Layer 5 of a small transformer language model trained on English Wikipedia (16 layers, counted from 0, width 128).
A neuron's activation on a vector x is SiLU(gate . x) times (in . x), where the dot is the dot product.

Input weights of the MLP neurons that the questions are about. A number n stands for (n - 500) times 0.00093.
n0 gate: 670 526 399 484 480 647 386 340 583 549 548 568 538 606 427 427 471 694 526 468 478 522 443 493 471 673 449 497 401 633 450 382 386 513 477 425 634 550 587 315 552 574 517 406 432 506 326 393 409 537 434 553 332 561 513 462 446 455 457 594 442 494 397 606 523 558 558 569 490 529 500 587 526 446 484 172 310 381 537 483 500 763 337 614 681 607 576 529 531 450 421 305 598 537 446 572 497 513 497 419 325 494 431 643 520 503 134 539 298 439 655 532 544 357 493 532 594 456 705 475 459 532 444 607 954 464 459 638
n15 gate: 382 441 676 396 400 386 380 674 537 265 403 664 467 455 592 387 307 601 541 452 598 666 764 483 282 181 710 568 666 300 415 762 504 742 240 417 492 289 537 629 521 296 583 436 500 659 404 555 190 657 484 484 474 560 492 553 729 431 465 252 321 564 512 403 467 566 508 550 500 318 344 335 587 576 284 512 583 548 440 614 538 618 468 475 360 628 386 591 688 710 487 634 423 646 712 488 361 456 441 632 529 512 376 328 504 758 530 442 236 525 676 541 718 606 744 574 261 652 612 643 270 406 726 521 445 599 436 521
n23 gate: 574 284 488 403 516 409 402 375 370 476 500 360 282 389 687 332 645 556 613 559 400 725 488 584 460 548 512 393 449 535 371 617 409 359 561 670 403 586 444 695 716 583 317 488 386 465 338 500 617 492 550 640 206 421 403 543 625 370 714 714 508 473 508 421 592 588 684 533 415 323 372 512 332 422 565 216 650 782 845 262 475 445 330 468 417 422 573 576 622 593 402 689 316 437 594 485 599 717 627 640 402 568 496 646 512 480 603 731 627 345 312 421 347 492 454 697 585 508 500 407 457 544 535 632 203 136 430 731
n43 gate: 375 398 575 777 414 288 439 519 423 322 645 400 562 460 644 482 558 476 362 554 514 504 554 399 230 478 511 652 347 396 669 508 532 584 557 459 754 477 434 469 474 328 579 350 423 482 620 511 333 339 421 303 742 704 355 584 315 194 447 385 376 241 443 493 396 515 422 364 526 522 504 595 407 359 620 500 485 529 404 489 655 243 768 664 412 597 251 571 504 290 564 613 580 399 565 703 419 496 307 374 519 537 522 635 496 728 553 541 372 474 443 402 674 500 658 481 575 641 543 643 470 441 550 481 241 463 432 346
n73 gate: 631 500 317 514 233 635 611 690 272 438 417 293 267 439 619 777 528 540 248 403 392 798 573 604 302 895 796 650 491 383 667 456 388 440 596 552 409 422 509 717 594 893 440 353 554 300 486 602 600 578 482 642 612 544 395 393 662 815 748 495 430 454 591 295 609 523 665 313 638 384 603 524 495 459 433 487 357 623 637 452 640 346 40 391 466 335 284 495 590 482 716 588 384 752 482 477 500 509 389 580 428 378 633 307 557 739 267 787 333 401 543 426 657 595 284 27 710 698 356 409 543 309 423 592 602 476 623 562
n82 gate: 462 674 524 204 303 348 520 550 286 542 190 184 677 413 597 675 585 651 467 533 380 644 484 870 620 622 459 440 336 540 496 418 397 574 487 685 622 598 578 531 483 319 540 457 243 745 441 534 508 285 584 456 534 634 575 565 504 627 699 585 681 605 540 221 462 504 400 525 525 332 695 406 317 573 664 402 277 320 573 291 440 479 500 642 552 605 624 462 691 484 183 578 476 600 674 556 616 480 785 496 530 599 448 504 596 508 457 332 285 297 284 709 561 325 626 417 584 488 395 282 436 471 368 637 358 230 585 622
n93 gate: 476 592 519 581 419 407 477 510 477 470 336 487 579 619 529 585 428 564 409 523 308 450 376 426 380 466 392 600 474 413 361 399 440 543 401 632 510 651 537 377 349 527 372 194 408 542 775 465 349 621 406 451 386 726 520 513 529 454 551 689 503 513 361 470 342 497 503 623 510 497 617 600 312 412 581 554 544 442 503 617 822 503 471 581 289 474 450 436 506 465 619 681 602 665 428 632 547 824 740 480 636 543 536 464 500 427 387 453 583 453 377 579 549 397 367 463 775 461 451 406 530 603 545 569 555 296 267 575
n147 gate: 533 511 541 431 518 563 503 468 217 514 445 472 402 616 524 535 635 304 557 531 436 674 445 607 500 824 549 594 183 500 684 441 480 684 698 368 546 500 570 458 224 717 628 496 601 445 525 515 401 416 449 675 621 141 585 472 410 424 568 582 413 503 578 629 713 672 560 504 500 389 468 311 433 552 514 553 575 640 350 638 616 490 490 397 460 552 210 397 490 435 640 667 573 385 579 432 493 497 482 567 331 651 356 610 355 504 616 507 497 553 655 375 659 429 474 574 449 510 600 527 564 745 667 587 577 408 514 249
n153 gate: 470 389 370 378 504 319 427 357 376 370 406 608 223 388 602 561 626 656 651 381 356 599 646 749 400 416 516 260 426 486 587 565 385 348 487 374 441 813 715 404 400 525 575 457 262 464 500 470 240 535 468 492 409 509 660 672 557 553 512 127 653 496 508 554 186 425 609 377 706 438 758 577 605 488 445 500 487 424 725 671 278 459 331 592 539 500 375 923 404 584 428 298 316 683 533 580 442 573 556 299 699 521 464 599 370 475 406 572 704 355 258 701 553 568 644 425 242 541 592 500 383 323 347 457 349 404 342 669
n194 gate: 256 650 556 631 595 633 468 492 472 479 380 549 281 735 604 428 656 408 537 664 602 298 591 500 757 368 612 559 649 257 538 432 240 271 592 314 529 572 585 429 381 309 457 487 958 508 546 665 274 348 563 286 445 500 471 472 448 476 508 405 589 436 484 557 389 333 598 558 665 375 435 458 369 580 405 558 620 677 343 689 383 362 599 475 420 663 587 447 555 662 388 681 484 410 452 717 484 496 709 471 354 622 250 496 430 537 592 318 394 679 546 524 733 614 500 492 476 492 732 429 404 545 713 290 129 639 730 521
n231 gate: 488 617 530 738 450 391 384 704 304 454 302 687 474 284 530 351 582 231 300 609 354 557 556 456 664 535 402 476 560 545 464 520 765 575 434 812 523 512 674 500 538 693 382 353 467 297 554 638 465 753 293 556 524 552 469 590 526 459 613 511 542 474 309 508 488 519 676 407 350 549 572 300 431 537 689 402 338 482 492 602 496 239 264 274 662 500 488 335 785 607 477 447 309 504 411 474 466 600 582 404 632 515 319 381 535 382 512 535 412 682 570 323 515 416 181 665 511 455 456 537 628 224 566 461 535 435 511 515
n234 gate: 713 522 202 507 447 591 682 539 437 316 203 553 298 493 353 479 379 587 603 666 497 423 503 404 493 401 455 388 493 679 676 735 487 483 493 500 518 475 521 309 454 479 852 654 640 517 564 547 550 562 388 466 478 526 475 569 521 569 513 599 691 626 395 350 649 591 599 604 422 562 532 536 518 600 318 577 543 707 405 673 341 420 657 461 551 572 436 266 342 653 615 326 469 721 514 588 612 606 403 454 851 514 469 349 652 546 594 525 588 496 464 444 479 591 533 486 452 521 478 329 369 678 466 312 529 567 473 443
n236 gate: 464 421 618 496 461 470 449 369 709 165 386 509 239 581 521 576 610 445 583 258 405 658 521 301 699 400 407 260 581 551 289 762 492 806 659 622 417 291 449 595 738 573 500 729 615 216 430 571 526 410 462 500 648 374 452 517 758 445 459 920 496 567 321 611 526 659 422 425 583 785 599 464 405 217 413 668 513 446 698 580 456 530 362 374 411 348 288 226 426 654 403 248 767 586 416 475 633 265 620 383 557 715 525 630 378 491 402 570 343 375 548 266 335 641 491 617 550 513 423 500 453 372 504 540 317 703 684 408
n0 in: 693 472 318 763 555 547 523 631 544 589 440 391 466 422 547 487 507 533 314 654 438 608 656 561 462 486 661 672 719 456 308 789 568 483 528 652 352 440 344 494 418 486 500 489 597 520 663 310 469 673 487 450 380 493 600 544 350 587 670 560 605 437 523 352 359 466 585 535 490 487 384 479 493 563 514 810 566 750 592 532 479 426 668 603 454 257 285 534 542 536 427 635 426 618 450 563 469 540 598 541 552 459 523 364 545 408 612 424 716 514 357 412 396 592 340 524 431 563 241 563 494 547 556 398 179 548 474 538
n15 in: 704 484 379 318 692 692 656 680 450 602 511 469 392 411 265 306 648 380 582 706 679 404 594 467 512 559 450 644 603 508 678 820 614 489 619 367 359 480 546 514 418 639 517 500 437 560 216 616 727 806 534 312 415 520 571 317 633 554 400 164 477 715 522 469 559 512 624 361 375 401 415 432 656 648 512 518 539 601 617 436 635 323 523 598 588 561 488 453 429 298 583 718 610 573 485 597 465 523 436 582 437 666 417 600 676 322 288 748 534 744 468 550 683 556 330 469 440 545 799 443 644 538 552 552 644 589 402 453
n23 in: 587 382 530 354 663 454 380 430 584 577 489 623 439 588 579 534 455 299 550 685 467 561 474 520 684 376 617 405 538 616 516 580 427 394 578 589 251 266 592 465 643 466 316 772 522 507 547 639 705 361 474 519 233 484 535 470 459 436 566 788 523 642 559 420 755 354 550 669 302 288 293 524 211 391 874 413 453 422 656 543 780 603 359 388 631 541 898 430 618 622 543 515 541 440 500 463 730 522 646 658 512 657 526 587 651 412 540 516 677 420 418 568 451 412 408 612 634 549 593 295 423 664 556 508 476 319 552 488
n43 in: 560 296 627 688 485 371 411 529 654 537 486 515 622 359 518 824 461 632 500 632 448 439 574 401 515 309 546 388 174 347 447 538 483 643 389 401 629 392 529 604 733 554 345 496 213 521 533 601 493 365 282 412 579 715 665 650 361 489 493 571 464 436 412 622 672 442 234 559 570 550 558 541 391 486 669 631 555 377 696 649 388 590 535 409 399 475 574 467 587 339 589 522 635 523 344 458 659 521 332 489 526 457 585 570 686 612 399 338 598 576 474 350 493 486 712 431 486 341 714 429 516 705 353 343 545 416 711 482
n73 in: 629 537 653 342 700 696 403 636 589 432 504 491 549 473 452 610 526 711 500 557 284 753 421 627 244 681 518 301 363 495 364 552 457 403 408 536 318 556 464 570 680 331 624 210 573 383 582 514 541 295 356 256 379 818 437 694 650 655 788 356 313 832 556 518 577 536 689 372 794 319 285 680 590 597 432 419 600 392 649 592 638 380 239 509 588 439 452 649 268 418 633 606 214 297 798 487 272 426 588 306 743 424 360 331 514 433 560 705 651 478 427 655 482 776 622 365 335 434 618 465 732 398 405 394 458 325 356 742
n82 in: 323 333 512 394 330 421 574 631 479 563 335 299 720 604 606 599 644 433 403 372 717 637 725 557 492 479 640 582 483 387 596 618 468 611 265 619 623 457 667 473 492 371 625 238 321 557 543 478 513 574 577 240 526 657 322 541 369 550 500 402 471 524 545 392 551 404 399 457 677 360 676 612 424 631 330 397 487 354 666 534 418 600 500 538 227 659 419 441 512 508 381 61 492 724 430 698 295 524 934 340 432 479 329 514 538 513 530 555 214 579 367 459 545 432 233 879 350 361 390 443 735 446 375 496 184 534 549 628
n93 in: 490 567 586 590 404 396 217 536 591 345 336 533 425 507 513 484 304 405 546 506 604 581 282 624 424 517 322 409 591 472 356 311 594 490 299 689 483 679 369 651 625 539 605 456 394 487 630 748 368 469 395 561 507 661 483 464 394 370 434 513 376 446 452 520 321 470 464 550 510 393 569 246 583 429 643 410 407 516 527 601 537 471 398 517 422 487 560 636 796 392 701 380 358 641 455 614 291 455 355 447 289 529 676 596 477 575 449 497 386 713 564 432 500 491 479 454 510 522 486 414 562 471 494 591 412 418 459 383
n147 in: 588 489 555 549 331 574 458 597 465 543 493 532 567 525 347 528 392 378 579 315 596 595 503 366 521 417 335 606 479 319 459 671 568 651 424 504 269 408 652 438 639 309 720 392 449 565 402 710 590 426 445 410 530 463 255 616 664 640 490 427 719 341 435 507 432 454 568 540 906 342 664 474 453 570 525 530 482 373 626 493 665 260 534 676 397 625 751 378 595 294 612 641 423 575 368 648 475 365 379 507 511 408 542 688 360 511 346 431 442 507 591 426 315 507 385 686 448 556 395 510 629 648 387 500 275 582 389 507
n153 in: 564 572 358 107 491 303 599 420 574 246 569 296 364 316 392 444 591 533 696 417 267 329 547 848 544 638 700 268 116 404 334 357 483 409 550 576 424 596 803 496 615 294 651 532 500 406 576 308 357 578 590 414 394 523 509 661 626 539 462 319 474 479 483 448 291 531 425 310 371 382 738 523 575 604 576 580 446 688 698 559 436 487 248 491 509 353 335 727 487 406 401 421 548 704 802 479 628 504 641 624 824 478 298 471 682 227 218 715 385 368 486 378 517 212 398 629 564 539 318 474 500 583 521 637 559 301 251 590
n194 in: 555 717 420 452 322 455 424 236 314 508 532 291 472 406 775 648 552 710 521 408 414 601 412 380 529 413 721 302 710 549 670 543 734 484 538 322 454 690 378 764 418 537 513 325 699 235 658 322 690 296 448 385 525 334 264 464 432 310 563 293 585 217 342 702 434 708 434 375 455 460 729 656 595 548 413 438 454 480 730 546 366 305 528 648 343 580 448 302 590 595 633 419 412 440 416 433 476 619 458 623 250 276 572 791 475 577 513 458 319 488 542 443 500 500 291 364 536 560 599 548 726 459 638 433 458 623 619 517
n231 in: 440 441 550 567 489 547 596 504 543 548 493 493 561 706 489 543 479 500 672 350 458 543 535 420 256 441 636 489 281 465 704 485 472 479 363 533 566 376 345 195 354 471 434 466 310 507 652 504 581 575 408 765 390 723 518 285 357 360 298 443 604 581 528 450 126 613 420 400 522 536 493 627 431 575 143 483 636 539 345 608 463 551 658 507 538 560 539 423 580 507 526 374 564 454 504 704 413 352 452 639 608 692 595 657 365 482 631 482 570 493 340 568 550 493 481 529 162 486 439 542 526 835 612 522 365 507 504 670
n234 in: 412 318 247 493 445 483 701 597 551 448 315 630 306 377 416 352 423 562 431 591 530 371 533 324 514 576 483 433 446 533 707 647 637 487 580 434 542 461 555 320 380 534 785 532 689 464 437 699 348 418 254 500 536 621 413 567 560 557 549 480 660 573 444 425 652 616 503 591 410 480 565 507 452 574 427 545 673 745 368 687 423 333 759 407 575 604 412 500 448 692 524 517 577 694 560 483 664 490 532 359 713 391 370 363 517 630 542 507 543 538 549 456 540 645 590 648 467 440 533 334 270 565 602 436 571 541 533 347
n236 in: 543 298 683 469 500 336 558 537 727 310 306 431 277 409 509 676 613 480 593 337 535 441 451 351 647 514 310 311 672 580 175 490 465 812 608 365 351 311 413 720 721 505 642 816 548 367 486 590 565 562 415 549 662 457 560 432 888 527 632 679 769 706 420 577 486 505 297 467 639 541 532 543 380 343 579 631 691 607 720 590 377 473 491 403 457 464 441 292 474 766 318 373 771 727 482 575 752 295 571 375 359 720 670 540 505 408 547 715 275 330 486 210 157 513 524 736 496 545 253 607 225 313 504 770 334 588 701 444

Each question shows a token from some text and the vector x that enters the MLP there. A number n stands for (n - 500) times 0.0078.

"– ": 382 589 527 373 541 550 495 421 494 401 495 507 597 542 460 419 584 493 471 454 500 431 396 487 459 409 492 387 409 546 481 375 478 381 340 353 361 680 587 487 502 603 165 584 531 347 361 468 617 303 569 518 372 584 427 790 469 519 413 318 503 588 554 469 598 575 449 525 479 338 476 510 533 441 621 563 653 477 417 440 472 472 404 359 462 545 415 588 552 405 346 482 358 507 459 487 520 635 421 371 555 378 568 703 532 510 555 566 589 524 497 466 477 669 432 533 455 648 397 556 405 691 462 490 710 536 469 582
Which neuron lights up most? n153

"ey": 467 459 536 507 614 498 335 436 353 683 372 491 585 480 431 559 449 529 373 495 521 687 531 570 501 622 425 590 581 557 499 437 517 442 501 597 346 381 445 382 546 495 481 459 317 355 599 538 508 494 643 418 441 322 600 786 457 557 23 491 502 566 656 450 525 426 641 647 413 553 575 446 547 337 580 579 491 509 417 329 467 546 634 540 527 492 331 304 581 196 521 523 480 635 418 425 428 406 419 562 490 463 555 553 467 353 539 524 668 456 633 311 651 835 352 484 757 326 577 341 485 545 518 398 382 568 378 497
Which three neurons fire most, strongest first? n147, n153, n194

"At ": 402 549 600 345 506 519 483 655 463 466 353 591 699 466 489 554 610 486 525 436 505 316 526 566 565 491 342 523 628 509 573 351 427 516 437 676 323 475 651 500 441 435 242 608 492 194 294 419 531 527 533 588 571 750 674 689 403 542 194 469 518 433 593 468 562 627 472 624 499 525 524 535 392 423 439 492 477 546 483 368 435 422 485 367 542 579 613 371 437 345 548 556 552 523 519 607 470 672 501 467 460 346 602 625 641 524 488 547 601 339 474 440 618 599 538 474 295 574 412 418 236 528 564 518 614 500 384 481
Which neuron fires most, and how strongly? n194, at about 0.34

"tw": 473 442 664 543 548 627 595 384 349 486 533 633 824 470 380 433 433 705 444 623 468 539 537 443 510 530 526 564 416 497 532 431 498 381 258 619 395 508 616 434 599 321 492 553 710 447 590 445 414 344 579 674 434 616 498 452 465 568 348 375 385 429 524 531 564 634 579 561 587 523 609 524 325 414 236 631 603 408 362 230 398 457 554 442 471 467 434 309 460 385 605 429 527 607 467 537 553 432 433 458 481 662 531 569 280 529 402 624 526 564 636 340 604 570 392 569 426 529 613 479 722 447 672 371 536 257 563 225
Which two neurons fire most, strongest first? n147, n23

"al ": 230 468 429 369 411 593 523 612 478 449 355 462 626 512 445 528 419 599 465 507 376 442 389 470 459 493 687 561 457 566 518 528 444 249 399 696 425 612 530 471 389 519 177 666 471 381 449 520 489 585 520 462 544 563 489 569 488 595 473 424 584 353 392 599 679 428 420 511 425 501 491 536 589 520 675 441 560 467 479 361 478 489 615 373 427 651 425 500 449 575 612 623 417 497 610 479 373 500 534 453 388 548 513 600 401 474 559 640 574 638 664 456 599 659 431 541 486 462 334 478 480 612 516 507 622 574 394 465
Which neuron fires most, and how strongly? n236, at about 0.52

"'": 195 695 484 575 554 475 390 617 368 630 276 743 437 549 608 459 423 503 402 481 447 350 593 508 472 478 641 586 673 693 513 409 485 546 574 531 330 460 431 546 511 322 364 547 572 357 536 592 518 413 526 321 454 389 549 778 541 493 212 563 525 343 573 488 591 451 655 578 438 364 561 506 549 296 594 540 644 496 482 302 560 411 547 516 619 443 381 492 404 545 414 494 519 524 589 485 458 534 405 410 426 460 657 576 271 468 509 495 620 531 580 551 551 393 468 584 483 643 536 507 626 755 566 505 576 352 566 416
Which neuron lights up most? n194

"le": 407 517 274 526 516 584 353 505 633 615 389 509 767 427 374 357 509 500 510 640 410 569 514 560 418 656 392 371 544 603 543 373 399 255 470 442 334 472 530 310 576 491 444 478 337 448 731 520 635 385 578 452 388 455 466 563 521 584 339 401 605 545 501 606 701 532 372 500 573 428 575 406 575 300 427 459 607 564 480 352 363 525 788 456 438 575 399 329 513 332 319 568 506 668 409 595 444 390 594 419 431 437 386 537 439 426 689 581 559 488 437 504 414 646 467 571 766 347 600 592 589 640 612 519 481 380 476 431
Which neuron lights up most? n82

"another ": 259 583 424 406 493 537 453 524 421 576 396 599 608 534 414 373 531 536 578 428 478 511 530 407 573 405 429 510 527 542 594 403 510 384 306 511 397 458 554 488 503 493 125 579 684 455 304 438 558 539 481 469 488 617 450 393 321 491 467 463 431 292 519 534 722 584 394 510 452 496 732 642 476 320 535 474 616 476 387 409 488 524 525 386 480 443 468 372 586 632 568 592 448 543 483 522 380 548 488 398 563 442 550 503 482 502 673 559 555 510 681 393 484 595 467 508 435 515 350 499 483 505 441 453 514 429 455 399
Which two neurons fire most, strongest first? n153, n73

"its ": 335 494 538 361 484 680 441 581 524 702 359 451 521 526 386 391 481 557 669 527 635 412 472 506 468 398 425 493 512 489 714 361 532 423 375 681 306 544 563 524 500 517 192 467 460 521 424 444 479 498 495 539 467 561 615 257 488 542 443 412 517 505 558 526 575 556 527 550 346 616 474 620 448 467 659 646 580 512 491 388 444 317 476 553 477 369 378 419 466 463 537 539 496 503 693 503 478 480 470 298 686 466 380 521 536 559 593 556 565 461 610 322 455 662 414 542 517 593 248 518 379 472 561 466 438 394 506 391
Which neuron lights up most? n194

"of ": 342 593 448 358 504 632 418 595 615 453 354 542 607 529 414 461 611 397 565 500 525 375 454 535 469 396 536 484 578 508 620 423 441 652 550 481 375 639 519 477 565 511 96 579 432 307 379 522 372 442 559 478 570 649 551 509 674 584 376 409 460 392 611 522 448 506 528 541 552 537 591 450 472 471 606 576 558 546 465 487 436 465 545 385 494 586 434 494 420 529 394 598 374 406 621 524 517 552 499 418 404 463 633 617 513 521 678 534 514 483 520 450 522 638 415 509 466 540 406 491 476 532 523 443 525 398 278 502
Which neuron lights up most? n0

"En": 405 401 292 590 560 505 426 464 400 670 496 619 557 336 437 234 485 595 424 625 236 685 654 579 519 330 421 712 410 619 516 467 451 479 429 484 324 445 328 404 539 430 356 499 498 574 438 488 520 500 469 435 431 604 583 474 414 707 441 417 478 432 477 655 570 572 555 530 560 453 470 613 522 412 574 552 517 163 398 456 366 590 333 418 560 592 265 397 478 544 587 537 551 548 544 489 391 517 570 553 664 546 480 526 349 558 465 427 499 477 561 474 319 554 322 614 691 471 555 493 419 669 632 455 537 464 449 552
Which neuron lights up most? n0

"year": 418 582 443 506 475 704 370 527 672 640 386 609 674 427 440 292 492 538 350 468 331 550 623 518 375 473 274 474 547 498 599 431 518 426 446 821 360 585 454 297 587 345 413 557 362 194 428 551 378 619 584 627 400 676 623 345 577 517 528 427 595 550 343 521 537 521 469 558 227 635 520 470 532 319 573 523 597 443 390 466 410 534 621 396 428 390 300 312 714 313 510 455 515 469 387 622 338 585 385 431 520 489 490 617 400 446 548 572 614 723 581 368 676 598 335 536 549 451 554 436 351 619 552 512 425 487 411 432
Which neuron lights up most? n231

"t ": 331 589 469 522 482 567 516 680 416 445 355 647 674 413 528 370 571 562 480 511 437 530 412 552 486 429 519 557 530 472 480 502 597 426 375 655 446 533 565 481 502 390 175 574 437 459 398 492 482 489 597 367 417 489 303 690 469 533 340 377 471 562 453 495 807 435 528 584 413 550 491 484 506 458 512 550 594 439 403 329 461 504 557 381 421 561 379 422 451 464 471 551 245 512 680 505 386 595 414 533 463 516 440 617 453 432 539 619 566 483 626 492 523 618 503 548 437 577 294 536 516 475 506 561 683 714 375 479
Which two neurons fire most, strongest first? n15, n236

"\"": 377 578 585 522 422 536 221 655 374 486 307 492 460 589 620 605 567 555 564 503 464 405 432 501 448 489 541 545 616 668 542 451 514 650 409 545 359 319 426 373 545 494 250 530 429 339 449 655 538 404 618 489 510 436 646 622 445 505 470 356 589 479 590 505 602 487 476 619 394 296 600 556 561 313 648 375 616 309 413 378 553 380 511 432 544 588 315 505 487 405 486 471 343 518 531 507 528 459 441 443 399 388 577 591 442 576 469 486 648 287 561 478 537 490 488 568 443 745 317 599 443 622 564 343 544 441 581 453
Which neuron fires most, and how strongly? n147, at about 0.35

"oin": 491 575 339 489 493 539 389 362 599 633 418 444 457 475 528 198 492 589 323 470 304 598 396 423 585 495 502 490 475 646 613 517 464 395 577 613 369 573 586 410 386 505 554 736 529 517 445 527 357 284 553 304 477 602 771 536 477 638 359 422 683 490 507 486 547 602 446 676 442 477 452 514 725 413 510 645 439 568 412 417 424 580 583 570 462 578 479 518 508 416 524 618 499 665 575 453 352 379 294 557 492 590 603 545 227 441 546 442 516 403 523 477 586 570 607 568 675 194 488 491 560 545 586 526 655 362 185 562
Which three neurons fire most, strongest first? n234, n236, n153

"n": 536 506 493 529 737 512 447 352 651 694 327 521 635 504 508 275 467 367 377 616 366 611 502 573 559 493 585 478 561 513 474 451 378 514 347 529 372 397 521 367 577 486 439 500 502 461 586 452 440 347 728 471 265 545 380 330 351 571 560 435 520 424 320 532 433 443 507 480 345 407 652 641 395 386 387 496 532 409 430 258 413 438 620 329 523 619 448 518 621 416 435 552 535 410 536 491 328 259 494 526 483 652 585 492 366 535 474 700 646 600 625 449 499 650 379 476 717 475 397 521 596 539 523 583 552 557 551 256
Which neuron lights up most? n234

"and ": 306 531 490 447 519 524 482 590 493 428 479 493 692 568 338 510 592 508 525 506 554 410 264 439 447 395 434 592 496 605 635 473 359 452 469 529 357 475 549 498 448 423 194 621 399 491 450 575 559 414 536 456 473 612 386 576 508 595 428 326 459 335 509 590 505 487 578 450 245 537 558 531 372 580 719 443 609 595 482 368 473 459 561 428 491 531 342 593 342 459 413 437 354 382 570 463 471 635 567 488 541 396 640 656 440 506 596 562 498 618 528 380 462 722 485 520 410 483 306 395 495 465 485 511 609 410 329 427
Which two neurons fire most, strongest first? n236, n0

"followed ": 293 687 519 282 422 723 337 586 690 454 433 506 745 488 504 396 564 524 461 385 523 321 514 502 409 445 377 466 578 563 610 491 534 496 365 366 503 379 607 506 632 393 267 555 586 452 223 563 536 556 627 563 540 575 634 650 304 519 524 427 512 404 519 592 565 562 472 474 403 437 601 530 441 346 484 546 532 588 494 333 357 495 590 502 570 488 565 499 491 535 495 558 305 604 521 367 675 456 534 447 637 452 622 739 335 441 546 639 443 514 607 426 709 549 433 618 399 448 455 514 343 672 565 545 506 382 467 454
Which three neurons fire most, strongest first? n73, n93, n15

"on ": 245 565 497 285 569 657 558 472 584 477 330 643 663 464 694 464 528 389 572 401 457 414 541 443 587 462 610 426 557 517 570 492 526 526 223 473 297 523 587 504 537 410 234 621 575 316 448 573 432 538 595 423 555 648 532 720 458 537 357 383 584 408 527 474 573 596 543 496 407 547 542 520 516 368 556 503 562 642 515 432 520 595 641 449 494 449 462 472 482 433 375 533 324 455 571 567 461 653 427 444 502 377 473 532 610 441 644 553 567 463 597 556 403 542 452 489 618 383 331 357 419 693 609 448 536 406 326 615
Which neuron lights up most? n23

"en": 531 351 321 637 604 632 484 473 487 779 282 526 750 407 501 213 437 593 459 571 299 712 710 516 564 368 582 550 472 481 597 406 406 513 476 550 351 408 391 362 594 491 377 586 338 674 415 391 587 526 699 478 488 575 429 523 487 582 472 403 431 557 436 522 524 531 470 491 352 424 611 556 545 326 554 407 568 449 500 334 359 672 594 436 515 665 360 423 525 493 533 601 477 599 463 515 382 334 619 442 634 447 563 542 281 619 447 658 528 458 526 392 447 525 441 580 548 504 555 635 584 663 477 475 400 640 509 413
Which neuron lights up most? n0

"J": 358 455 436 636 555 497 338 575 498 457 532 678 536 517 526 240 535 603 404 551 423 528 502 617 541 516 370 443 503 506 486 435 524 410 424 347 387 309 500 432 407 278 341 539 411 272 426 467 523 531 663 311 393 477 404 475 436 529 564 551 375 530 276 601 300 513 602 591 525 360 518 832 484 569 449 563 416 416 443 322 421 461 563 434 529 557 437 419 398 349 307 464 571 697 536 562 389 449 321 573 669 596 641 525 478 566 463 546 566 450 697 601 583 608 578 472 504 419 520 361 697 700 584 471 654 502 526 378
Which three neurons fire most, strongest first? n236, n82, n23

"* ": 442 649 368 412 369 380 580 581 489 546 415 454 527 407 583 444 559 666 544 514 352 516 506 537 423 326 443 394 502 533 652 366 416 511 501 501 388 516 654 445 424 418 219 569 548 649 437 522 559 379 436 518 479 641 498 747 451 518 398 443 520 445 418 491 695 516 385 602 511 392 513 440 466 316 438 519 514 557 436 263 419 434 466 314 533 344 351 333 525 431 443 530 276 519 345 562 405 633 492 482 507 370 637 529 505 544 515 584 668 572 523 503 465 603 609 549 506 672 472 571 445 600 460 442 642 594 428 389
Which neuron fires most, and how strongly? n234, at about 0.65

"band ": 415 649 501 377 517 631 333 573 498 409 317 494 649 428 569 419 530 500 549 538 475 442 442 543 457 471 368 447 516 565 558 473 573 471 269 723 346 477 583 422 355 467 199 665 518 519 361 590 549 507 545 430 518 503 482 500 340 500 558 485 399 439 437 468 627 484 482 627 453 521 488 675 474 529 534 605 611 476 402 432 524 533 614 414 479 421 316 468 611 492 471 499 447 512 736 418 442 594 503 306 474 462 445 768 392 496 569 435 550 437 638 489 532 755 566 560 446 554 420 404 640 565 514 547 522 599 399 537
Which neuron fires most, and how strongly? n153, at about 0.27

", ": 429 633 645 412 506 464 505 476 458 409 420 646 640 468 531 239 544 442 432 469 517 541 420 548 516 524 536 464 475 564 626 426 480 434 466 348 437 547 478 629 506 509 153 532 364 608 322 533 495 307 589 502 326 532 380 730 627 615 551 454 410 512 504 507 529 453 497 576 362 530 443 596 499 522 635 519 580 546 318 469 510 593 693 376 427 395 403 494 533 382 480 577 329 475 611 564 523 562 441 474 550 423 700 680 401 354 652 570 522 457 528 501 469 638 410 490 511 552 386 516 452 571 537 439 552 413 442 369
Which neuron lights up most? n23

"represented ": 326 600 444 380 441 616 465 638 563 517 463 522 751 413 625 544 569 408 471 423 523 371 538 488 416 366 359 264 532 587 573 470 395 445 440 523 468 567 601 389 512 489 266 657 550 445 208 493 355 470 581 601 652 453 643 610 498 552 389 487 564 182 525 589 651 567 494 540 393 399 591 445 445 622 682 692 527 545 308 378 493 419 504 496 475 473 453 605 485 439 460 481 294 491 610 416 533 492 444 496 567 568 639 664 447 452 680 472 473 425 616 347 656 698 457 506 417 353 483 614 456 562 563 490 646 499 535 533
Which three neurons fire most, strongest first? n73, n0, n236

"September ": 453 535 526 369 444 525 345 613 423 576 484 682 480 523 431 563 527 603 408 497 474 464 539 557 439 535 279 390 561 451 536 491 448 469 432 536 461 370 529 447 290 302 316 553 211 421 352 532 636 382 510 474 356 610 367 541 513 439 431 349 453 489 359 588 565 555 459 572 456 597 536 527 549 359 512 530 720 481 478 322 483 479 677 309 613 286 312 277 570 434 507 533 390 387 680 483 315 629 425 411 462 564 554 682 439 594 416 637 553 301 592 471 705 530 319 574 462 530 383 429 347 482 593 517 511 748 407 443
Which neuron lights up most? n15

"roc": 525 432 371 355 599 630 395 464 270 540 332 664 568 493 562 504 430 589 397 592 476 593 382 513 401 458 454 448 561 595 670 487 520 370 465 554 350 411 594 402 542 500 492 537 637 300 519 482 506 292 474 429 356 476 523 604 552 529 350 373 514 506 541 575 399 446 455 644 340 302 618 620 679 434 471 608 438 439 348 281 686 415 598 431 492 393 448 431 533 431 468 430 565 604 539 680 420 441 573 426 346 440 357 643 428 523 537 404 559 422 601 296 863 713 545 642 614 411 619 438 573 497 569 530 632 549 242 432
Which neuron lights up most? n194

"ust ": 301 690 540 400 346 521 476 539 442 505 446 495 685 507 630 400 563 603 511 486 570 417 403 539 442 581 489 629 553 463 590 475 560 323 457 493 409 431 551 461 679 477 305 426 501 301 470 591 595 569 541 474 568 598 527 515 497 553 505 445 508 576 531 651 696 551 351 570 554 699 555 624 523 316 716 488 524 381 449 487 452 541 520 408 553 615 279 425 516 420 721 581 355 580 730 434 430 609 414 553 401 449 480 554 420 432 564 623 593 541 638 481 827 606 463 571 474 507 395 483 541 573 682 511 720 355 333 449
Which two neurons fire most, strongest first? n73, n236